Layer 2 of a small transformer language model trained on English Wikipedia (11 layers, counted from 0, width 128).
A neuron's activation on a vector x is SiLU(gate . x) times (in . x), where the dot is the dot product.

Input weights of the MLP neurons that the questions are about. A number n stands for (n - 128) times 0.0039.
n37 gate: 96, 116, 101, 62, 167, 147, 125, 123, 124, 159, 153, 164, 129, 108, 134, 97, 135, 166, 111, 113, 138, 122, 138, 107, 88, 129, 118, 149, 145, 167, 137, 118, 152, 128, 111, 132, 188, 169, 96, 133, 127, 112, 98, 98, 98, 100, 135, 124, 53, 92, 86, 123, 117, 179, 134, 138, 134, 131, 140, 116, 112, 119, 126, 128, 102, 167, 75, 135, 156, 160, 117, 158, 118, 126, 71, 96, 123, 118, 142, 124, 97, 145, 98, 153, 100, 139, 164, 124, 145, 135, 229, 150, 145, 178, 94, 143, 81, 154, 118, 116, 106, 137, 144, 177, 128, 96, 109, 125, 87, 147, 139, 143, 117, 83, 75, 153, 135, 149, 188, 123, 147, 132, 129, 117, 131, 131, 118, 59
n161 gate: 125, 161, 114, 109, 164, 151, 61, 135, 62, 135, 131, 125, 189, 154, 91, 65, 97, 140, 135, 155, 139, 113, 93, 143, 122, 126, 157, 189, 117, 146, 37, 118, 115, 40, 112, 135, 77, 182, 153, 193, 37, 124, 148, 91, 135, 124, 150, 139, 117, 90, 190, 98, 115, 142, 103, 118, 61, 152, 135, 58, 100, 128, 78, 129, 130, 94, 153, 91, 159, 115, 129, 108, 55, 139, 53, 124, 67, 196, 120, 176, 89, 156, 86, 117, 109, 134, 100, 122, 141, 121, 154, 79, 134, 134, 124, 101, 154, 147, 111, 150, 158, 149, 163, 108, 82, 152, 90, 152, 124, 144, 131, 141, 169, 105, 105, 134, 147, 135, 189, 123, 134, 96, 134, 133, 141, 114, 104, 168
n184 gate: 128, 123, 183, 105, 129, 106, 140, 154, 133, 119, 145, 151, 121, 130, 140, 134, 123, 133, 135, 157, 104, 124, 99, 100, 178, 136, 106, 120, 98, 93, 98, 125, 104, 134, 126, 127, 143, 117, 136, 142, 142, 96, 158, 111, 120, 129, 146, 124, 112, 131, 122, 162, 155, 144, 135, 139, 134, 146, 101, 111, 150, 127, 115, 125, 138, 158, 123, 135, 154, 117, 140, 108, 136, 111, 141, 140, 122, 102, 118, 160, 137, 121, 123, 142, 109, 85, 124, 140, 133, 112, 131, 153, 135, 140, 122, 143, 99, 156, 105, 115, 154, 160, 125, 125, 98, 108, 153, 118, 145, 150, 108, 116, 130, 136, 134, 128, 125, 115, 125, 83, 133, 147, 109, 120, 135, 110, 128, 148
n194 gate: 121, 129, 156, 163, 87, 152, 159, 142, 149, 110, 161, 136, 114, 109, 166, 144, 146, 135, 110, 105, 142, 126, 115, 112, 147, 141, 124, 112, 103, 118, 115, 156, 127, 129, 129, 102, 145, 102, 127, 88, 154, 117, 112, 130, 71, 135, 135, 155, 129, 146, 112, 128, 125, 90, 173, 119, 160, 123, 138, 161, 107, 121, 147, 134, 118, 107, 129, 148, 122, 96, 168, 146, 143, 120, 156, 144, 154, 135, 78, 150, 117, 101, 136, 139, 138, 141, 112, 134, 106, 144, 117, 137, 97, 125, 150, 122, 104, 100, 119, 116, 119, 144, 124, 113, 88, 109, 142, 121, 145, 131, 152, 164, 118, 138, 143, 98, 155, 94, 150, 107, 116, 111, 118, 90, 99, 108, 143, 118
n221 gate: 21, 105, 209, 104, 137, 203, 140, 110, 75, 163, 144, 167, 85, 92, 160, 95, 52, 82, 147, 103, 104, 144, 90, 119, 194, 165, 209, 162, 123, 99, 93, 112, 190, 142, 161, 70, 131, 110, 118, 97, 91, 146, 159, 142, 49, 105, 127, 163, 40, 96, 163, 103, 210, 184, 122, 88, 178, 93, 103, 113, 132, 187, 76, 178, 162, 59, 144, 106, 84, 101, 208, 149, 122, 125, 144, 88, 119, 171, 139, 155, 123, 58, 118, 144, 62, 158, 130, 159, 124, 144, 95, 147, 122, 98, 94, 104, 181, 120, 173, 114, 133, 207, 130, 155, 146, 158, 97, 99, 153, 145, 126, 171, 138, 140, 141, 158, 140, 100, 125, 152, 170, 96, 146, 93, 133, 140, 111, 82
n257 gate: 141, 168, 146, 74, 112, 187, 117, 134, 104, 136, 119, 165, 153, 184, 116, 107, 69, 128, 173, 122, 141, 110, 189, 123, 163, 123, 65, 121, 154, 182, 184, 130, 139, 92, 174, 74, 164, 76, 151, 166, 114, 178, 169, 85, 238, 178, 180, 76, 172, 82, 124, 200, 127, 116, 121, 43, 127, 119, 123, 115, 107, 87, 102, 192, 179, 200, 133, 120, 31, 175, 139, 137, 188, 113, 168, 114, 43, 104, 119, 173, 94, 178, 166, 125, 154, 163, 120, 130, 148, 136, 136, 124, 193, 121, 205, 115, 103, 51, 112, 142, 137, 138, 105, 134, 94, 147, 140, 107, 136, 173, 110, 153, 80, 199, 46, 73, 77, 136, 124, 155, 55, 80, 140, 119, 106, 174, 113, 116
n37 in: 168, 93, 141, 150, 145, 98, 159, 103, 117, 111, 142, 127, 94, 123, 120, 120, 140, 153, 115, 156, 128, 146, 117, 93, 164, 150, 80, 140, 145, 100, 58, 142, 95, 103, 169, 136, 139, 121, 122, 165, 119, 124, 124, 114, 118, 110, 109, 160, 124, 109, 146, 132, 98, 173, 125, 148, 142, 153, 136, 133, 110, 105, 81, 130, 62, 109, 153, 151, 107, 107, 130, 119, 109, 187, 98, 168, 135, 107, 145, 150, 135, 124, 81, 157, 99, 127, 107, 117, 176, 84, 133, 181, 89, 72, 177, 151, 173, 98, 157, 118, 80, 135, 197, 144, 126, 152, 91, 168, 163, 120, 118, 102, 114, 81, 114, 136, 147, 133, 108, 138, 117, 104, 211, 129, 138, 131, 154, 118
n161 in: 132, 133, 121, 145, 248, 122, 135, 153, 143, 160, 74, 163, 119, 97, 130, 128, 137, 113, 114, 158, 84, 164, 117, 138, 73, 129, 123, 113, 124, 88, 58, 79, 222, 115, 117, 94, 85, 120, 162, 127, 102, 113, 168, 144, 80, 84, 142, 94, 155, 69, 89, 123, 138, 107, 89, 91, 135, 154, 131, 66, 181, 112, 187, 125, 142, 150, 119, 151, 187, 83, 46, 123, 121, 142, 150, 115, 104, 111, 183, 126, 106, 151, 138, 100, 145, 149, 206, 128, 128, 199, 107, 83, 101, 172, 123, 50, 142, 157, 117, 152, 92, 135, 137, 118, 121, 135, 86, 153, 154, 108, 103, 113, 103, 136, 161, 147, 169, 102, 183, 106, 130, 137, 92, 149, 124, 90, 154, 126
n184 in: 150, 140, 141, 115, 128, 122, 106, 140, 122, 112, 129, 120, 143, 133, 95, 142, 100, 129, 158, 146, 130, 115, 143, 115, 150, 144, 108, 146, 154, 101, 160, 121, 87, 126, 119, 108, 117, 67, 110, 135, 105, 145, 133, 130, 131, 164, 138, 134, 132, 104, 138, 130, 121, 131, 120, 147, 87, 131, 124, 120, 148, 147, 144, 137, 136, 138, 150, 159, 127, 113, 151, 121, 142, 142, 146, 128, 110, 133, 161, 168, 71, 128, 118, 127, 158, 130, 130, 118, 117, 138, 110, 113, 174, 128, 140, 124, 105, 129, 107, 109, 108, 135, 162, 129, 120, 129, 135, 142, 132, 158, 139, 146, 124, 133, 113, 90, 100, 127, 114, 121, 108, 128, 111, 132, 106, 134, 116, 111
n194 in: 126, 152, 109, 108, 119, 141, 151, 130, 101, 135, 135, 178, 135, 117, 149, 137, 117, 133, 92, 139, 157, 97, 102, 136, 176, 153, 136, 138, 86, 135, 131, 135, 78, 114, 118, 151, 163, 111, 134, 143, 167, 73, 121, 132, 91, 129, 117, 128, 132, 132, 100, 131, 139, 133, 120, 136, 148, 133, 121, 144, 118, 84, 112, 115, 120, 143, 118, 155, 134, 102, 117, 144, 108, 140, 164, 130, 149, 121, 86, 105, 125, 126, 87, 156, 131, 151, 103, 130, 123, 108, 131, 130, 99, 95, 142, 129, 135, 120, 137, 112, 134, 125, 137, 124, 116, 136, 116, 123, 104, 148, 129, 104, 96, 120, 114, 137, 156, 120, 98, 85, 117, 109, 137, 157, 150, 130, 115, 139
n221 in: 45, 121, 227, 114, 155, 154, 143, 128, 76, 154, 126, 182, 59, 82, 138, 78, 53, 116, 150, 86, 138, 178, 96, 111, 177, 162, 222, 103, 120, 116, 124, 98, 198, 130, 112, 47, 96, 106, 93, 82, 144, 180, 138, 132, 33, 85, 140, 149, 48, 102, 159, 111, 210, 170, 116, 94, 143, 95, 136, 150, 161, 191, 114, 178, 140, 83, 158, 115, 77, 127, 183, 182, 150, 140, 168, 89, 103, 163, 140, 126, 105, 60, 130, 134, 93, 158, 121, 133, 139, 151, 102, 128, 130, 131, 83, 69, 187, 102, 156, 98, 130, 215, 87, 186, 121, 171, 94, 112, 144, 134, 145, 163, 136, 107, 148, 142, 166, 98, 118, 189, 166, 102, 132, 88, 114, 140, 122, 21
n257 in: 173, 149, 108, 93, 142, 125, 135, 147, 96, 151, 111, 166, 218, 142, 113, 195, 79, 104, 189, 135, 112, 144, 142, 147, 88, 129, 105, 174, 158, 143, 76, 121, 104, 87, 145, 79, 207, 94, 127, 186, 135, 126, 135, 81, 206, 161, 88, 84, 250, 120, 89, 174, 122, 76, 103, 86, 156, 153, 108, 115, 99, 87, 86, 176, 184, 146, 178, 154, 112, 112, 90, 104, 161, 161, 152, 106, 83, 132, 81, 137, 104, 186, 77, 162, 176, 117, 191, 119, 189, 161, 139, 157, 115, 87, 220, 139, 123, 101, 102, 164, 135, 102, 119, 47, 106, 98, 116, 135, 141, 132, 147, 201, 17, 198, 117, 114, 104, 105, 102, 150, 134, 98, 159, 113, 138, 112, 141, 169

Each question shows a token from some text and the vector x that enters the MLP there. A number n stands for (n - 128) times 0.019.

"ower": 123, 107, 139, 122, 132, 126, 103, 134, 145, 169, 131, 92, 129, 152, 122, 123, 114, 113, 131, 105, 119, 126, 119, 130, 142, 149, 94, 154, 143, 122, 143, 131, 97, 124, 130, 123, 121, 105, 143, 136, 121, 133, 135, 131, 131, 134, 134, 116, 132, 166, 134, 161, 112, 128, 127, 151, 122, 111, 118, 71, 135, 140, 119, 129, 131, 139, 116, 117, 127, 112, 163, 122, 129, 115, 138, 120, 144, 131, 138, 130, 132, 141, 133, 132, 123, 136, 115, 137, 141, 123, 127, 111, 130, 130, 144, 110, 117, 155, 123, 139, 127, 127, 151, 130, 143, 140, 151, 107, 124, 124, 129, 134, 129, 116, 135, 112, 124, 130, 133, 128, 156, 164, 118, 108, 145, 134, 127, 126
Which three neurons fire most, strongest first? n184, n194, n37

"ar": 159, 127, 148, 132, 127, 133, 155, 153, 136, 122, 117, 111, 114, 130, 124, 141, 112, 121, 134, 114, 121, 119, 158, 130, 110, 115, 142, 117, 135, 96, 121, 124, 139, 126, 115, 124, 158, 113, 119, 131, 156, 125, 101, 129, 138, 104, 125, 142, 107, 131, 150, 109, 97, 113, 130, 101, 125, 143, 126, 104, 139, 137, 128, 130, 128, 153, 112, 138, 126, 126, 136, 115, 132, 116, 105, 137, 114, 142, 131, 129, 120, 137, 138, 130, 116, 113, 118, 143, 124, 142, 159, 131, 130, 139, 159, 116, 152, 102, 114, 139, 129, 136, 112, 130, 133, 151, 122, 147, 133, 130, 129, 121, 125, 132, 129, 122, 114, 140, 130, 132, 123, 148, 121, 125, 145, 132, 107, 137
Which neuron lights up most? n257

" h": 138, 121, 164, 123, 139, 121, 108, 138, 116, 152, 124, 139, 119, 122, 136, 149, 129, 122, 149, 126, 136, 127, 147, 125, 133, 109, 128, 128, 118, 128, 149, 135, 82, 140, 130, 127, 122, 143, 136, 119, 110, 114, 123, 131, 142, 124, 124, 109, 79, 112, 124, 145, 138, 136, 128, 123, 101, 107, 117, 148, 127, 93, 123, 124, 131, 126, 146, 124, 113, 113, 100, 120, 118, 114, 144, 122, 153, 146, 125, 140, 130, 149, 148, 129, 124, 147, 131, 134, 123, 112, 106, 128, 128, 121, 131, 158, 107, 124, 154, 145, 130, 125, 162, 128, 130, 107, 168, 142, 135, 126, 124, 126, 129, 144, 116, 134, 133, 127, 126, 130, 143, 121, 134, 83, 124, 134, 131, 98
Which neuron lights up most? n161

" m": 112, 136, 146, 129, 109, 137, 117, 124, 114, 101, 125, 151, 135, 156, 132, 138, 136, 144, 121, 101, 144, 124, 122, 126, 113, 162, 92, 124, 122, 119, 151, 142, 74, 123, 121, 139, 149, 121, 131, 120, 133, 100, 140, 126, 122, 116, 120, 163, 144, 124, 118, 147, 141, 148, 127, 131, 124, 111, 111, 194, 123, 136, 96, 124, 126, 136, 132, 120, 125, 145, 120, 132, 136, 127, 146, 135, 154, 148, 149, 139, 134, 129, 125, 129, 149, 125, 140, 120, 115, 142, 110, 126, 131, 133, 138, 130, 118, 108, 153, 150, 126, 106, 119, 125, 123, 125, 138, 146, 119, 130, 124, 125, 133, 118, 117, 118, 115, 124, 114, 126, 125, 112, 135, 91, 137, 133, 120, 117
Which neuron lights up most? n161

"or": 116, 115, 122, 139, 127, 118, 142, 139, 160, 130, 119, 154, 136, 132, 133, 134, 149, 127, 129, 117, 123, 127, 122, 133, 144, 120, 149, 103, 137, 113, 104, 107, 87, 103, 127, 132, 126, 108, 140, 131, 160, 104, 108, 129, 136, 116, 128, 113, 111, 132, 117, 129, 79, 115, 130, 121, 135, 142, 127, 156, 134, 123, 108, 123, 128, 101, 124, 142, 109, 107, 157, 120, 169, 133, 110, 120, 138, 117, 136, 121, 125, 129, 138, 127, 158, 120, 122, 127, 130, 148, 133, 133, 131, 140, 132, 108, 121, 102, 105, 128, 137, 98, 101, 138, 138, 134, 123, 130, 119, 126, 125, 132, 121, 140, 140, 140, 116, 133, 131, 123, 151, 116, 128, 148, 131, 131, 114, 163
The two highest activations, in order: n221, n194

" name": 115, 136, 101, 138, 124, 162, 110, 132, 143, 81, 132, 109, 111, 135, 140, 127, 158, 118, 122, 134, 133, 128, 116, 128, 123, 100, 163, 129, 122, 110, 126, 125, 166, 133, 124, 127, 137, 117, 95, 126, 132, 120, 116, 127, 138, 136, 130, 111, 154, 149, 124, 142, 105, 122, 126, 121, 121, 122, 120, 135, 104, 150, 144, 139, 129, 116, 105, 111, 112, 144, 116, 127, 94, 118, 170, 141, 137, 128, 110, 118, 136, 131, 126, 128, 149, 127, 120, 114, 132, 131, 128, 132, 128, 118, 137, 114, 114, 118, 124, 128, 126, 164, 147, 132, 159, 135, 155, 142, 118, 130, 128, 139, 132, 115, 134, 109, 126, 128, 119, 123, 121, 133, 103, 157, 129, 123, 118, 141
Which neuron lights up most? n37

",": 136, 120, 127, 123, 148, 99, 93, 148, 133, 138, 132, 113, 122, 117, 135, 134, 124, 119, 135, 125, 133, 139, 110, 124, 119, 109, 120, 127, 130, 149, 133, 125, 115, 126, 138, 129, 117, 130, 129, 136, 134, 124, 141, 128, 129, 94, 134, 89, 106, 123, 136, 77, 135, 135, 125, 126, 128, 116, 122, 154, 128, 130, 94, 133, 124, 127, 130, 126, 146, 135, 159, 119, 126, 139, 130, 141, 135, 121, 139, 122, 146, 122, 116, 130, 134, 122, 138, 113, 127, 121, 112, 138, 126, 143, 124, 84, 115, 154, 133, 132, 136, 130, 136, 122, 140, 139, 139, 166, 131, 130, 131, 130, 134, 138, 127, 147, 120, 129, 134, 131, 131, 129, 118, 134, 151, 121, 117, 122
Which neuron fires most, and how strongly? n257, at about 0.13

" most": 112, 115, 99, 126, 134, 141, 131, 151, 133, 161, 131, 131, 119, 98, 134, 158, 136, 118, 132, 151, 119, 132, 122, 129, 150, 138, 141, 171, 122, 115, 131, 146, 135, 138, 154, 138, 126, 122, 130, 125, 128, 116, 132, 124, 126, 153, 127, 143, 125, 113, 113, 122, 148, 126, 130, 107, 148, 109, 131, 187, 121, 116, 132, 132, 129, 139, 146, 122, 121, 146, 152, 130, 140, 116, 107, 136, 148, 103, 112, 154, 123, 136, 113, 126, 154, 128, 127, 125, 135, 122, 136, 130, 119, 130, 134, 146, 103, 136, 115, 144, 120, 148, 126, 135, 115, 137, 158, 124, 134, 133, 134, 123, 135, 139, 118, 114, 137, 133, 115, 132, 122, 100, 135, 140, 107, 114, 139, 113
Which neuron fires most, and how strongly? n194, at about 0.16

"ular": 131, 134, 129, 129, 109, 164, 125, 126, 138, 132, 127, 132, 70, 129, 133, 137, 132, 137, 133, 123, 124, 125, 136, 128, 93, 132, 121, 115, 136, 147, 132, 119, 110, 131, 146, 121, 129, 127, 150, 134, 138, 130, 139, 119, 135, 111, 123, 137, 125, 113, 125, 117, 124, 128, 126, 142, 142, 127, 133, 128, 114, 132, 129, 138, 126, 124, 113, 117, 122, 134, 188, 124, 190, 128, 121, 148, 138, 109, 117, 127, 121, 131, 130, 131, 172, 108, 125, 134, 135, 133, 155, 117, 126, 142, 159, 107, 123, 123, 118, 148, 117, 147, 119, 126, 126, 143, 139, 114, 128, 135, 131, 115, 131, 128, 138, 121, 134, 136, 121, 125, 113, 150, 112, 128, 124, 122, 147, 124
Which neuron lights up most? n161

"0": 138, 130, 130, 147, 129, 126, 104, 135, 137, 124, 124, 122, 123, 99, 132, 132, 122, 138, 125, 113, 137, 120, 142, 126, 123, 121, 66, 139, 134, 109, 116, 133, 76, 139, 119, 114, 144, 142, 127, 130, 121, 119, 117, 124, 117, 133, 137, 147, 99, 122, 141, 106, 112, 136, 129, 154, 149, 129, 124, 110, 132, 106, 143, 133, 122, 126, 127, 128, 123, 140, 141, 137, 123, 119, 105, 140, 124, 90, 135, 141, 127, 114, 131, 126, 127, 149, 119, 131, 133, 141, 118, 138, 128, 131, 113, 137, 111, 137, 131, 126, 113, 128, 158, 120, 103, 120, 132, 153, 133, 129, 126, 110, 134, 136, 143, 131, 120, 135, 122, 121, 152, 120, 122, 132, 119, 123, 128, 111
Which three neurons fire most, strongest first? n37, n257, n221

"rest": 126, 142, 91, 146, 98, 140, 145, 139, 131, 129, 120, 116, 140, 122, 97, 125, 155, 130, 121, 152, 118, 127, 106, 127, 124, 150, 122, 121, 121, 142, 130, 137, 151, 127, 140, 129, 169, 113, 130, 129, 101, 157, 133, 129, 120, 91, 132, 116, 171, 135, 141, 140, 147, 120, 128, 127, 129, 142, 129, 162, 118, 148, 120, 121, 129, 108, 140, 125, 94, 95, 135, 116, 166, 140, 120, 97, 134, 142, 125, 142, 126, 112, 131, 131, 127, 138, 123, 132, 135, 125, 164, 118, 129, 123, 147, 113, 129, 107, 123, 133, 117, 133, 148, 127, 144, 132, 117, 132, 130, 125, 130, 120, 139, 140, 134, 159, 124, 133, 145, 127, 134, 155, 151, 130, 119, 126, 131, 150
Which neuron lights up most? n257

"vious": 109, 141, 114, 118, 118, 142, 103, 116, 149, 145, 128, 144, 110, 109, 117, 179, 109, 151, 116, 108, 113, 122, 109, 128, 162, 140, 130, 144, 124, 134, 129, 138, 143, 126, 137, 135, 128, 132, 130, 128, 116, 127, 131, 126, 118, 125, 135, 136, 108, 128, 112, 129, 120, 139, 126, 123, 152, 139, 132, 192, 126, 118, 162, 127, 124, 152, 117, 133, 132, 134, 165, 127, 102, 122, 124, 118, 148, 126, 109, 140, 129, 139, 127, 128, 140, 129, 135, 141, 137, 126, 120, 118, 116, 137, 168, 106, 111, 112, 125, 130, 118, 126, 132, 131, 127, 145, 97, 120, 130, 126, 127, 126, 126, 134, 134, 100, 138, 127, 127, 123, 106, 153, 113, 135, 138, 114, 131, 108
Which neuron fires most, and how strongly? n194, at about 0.27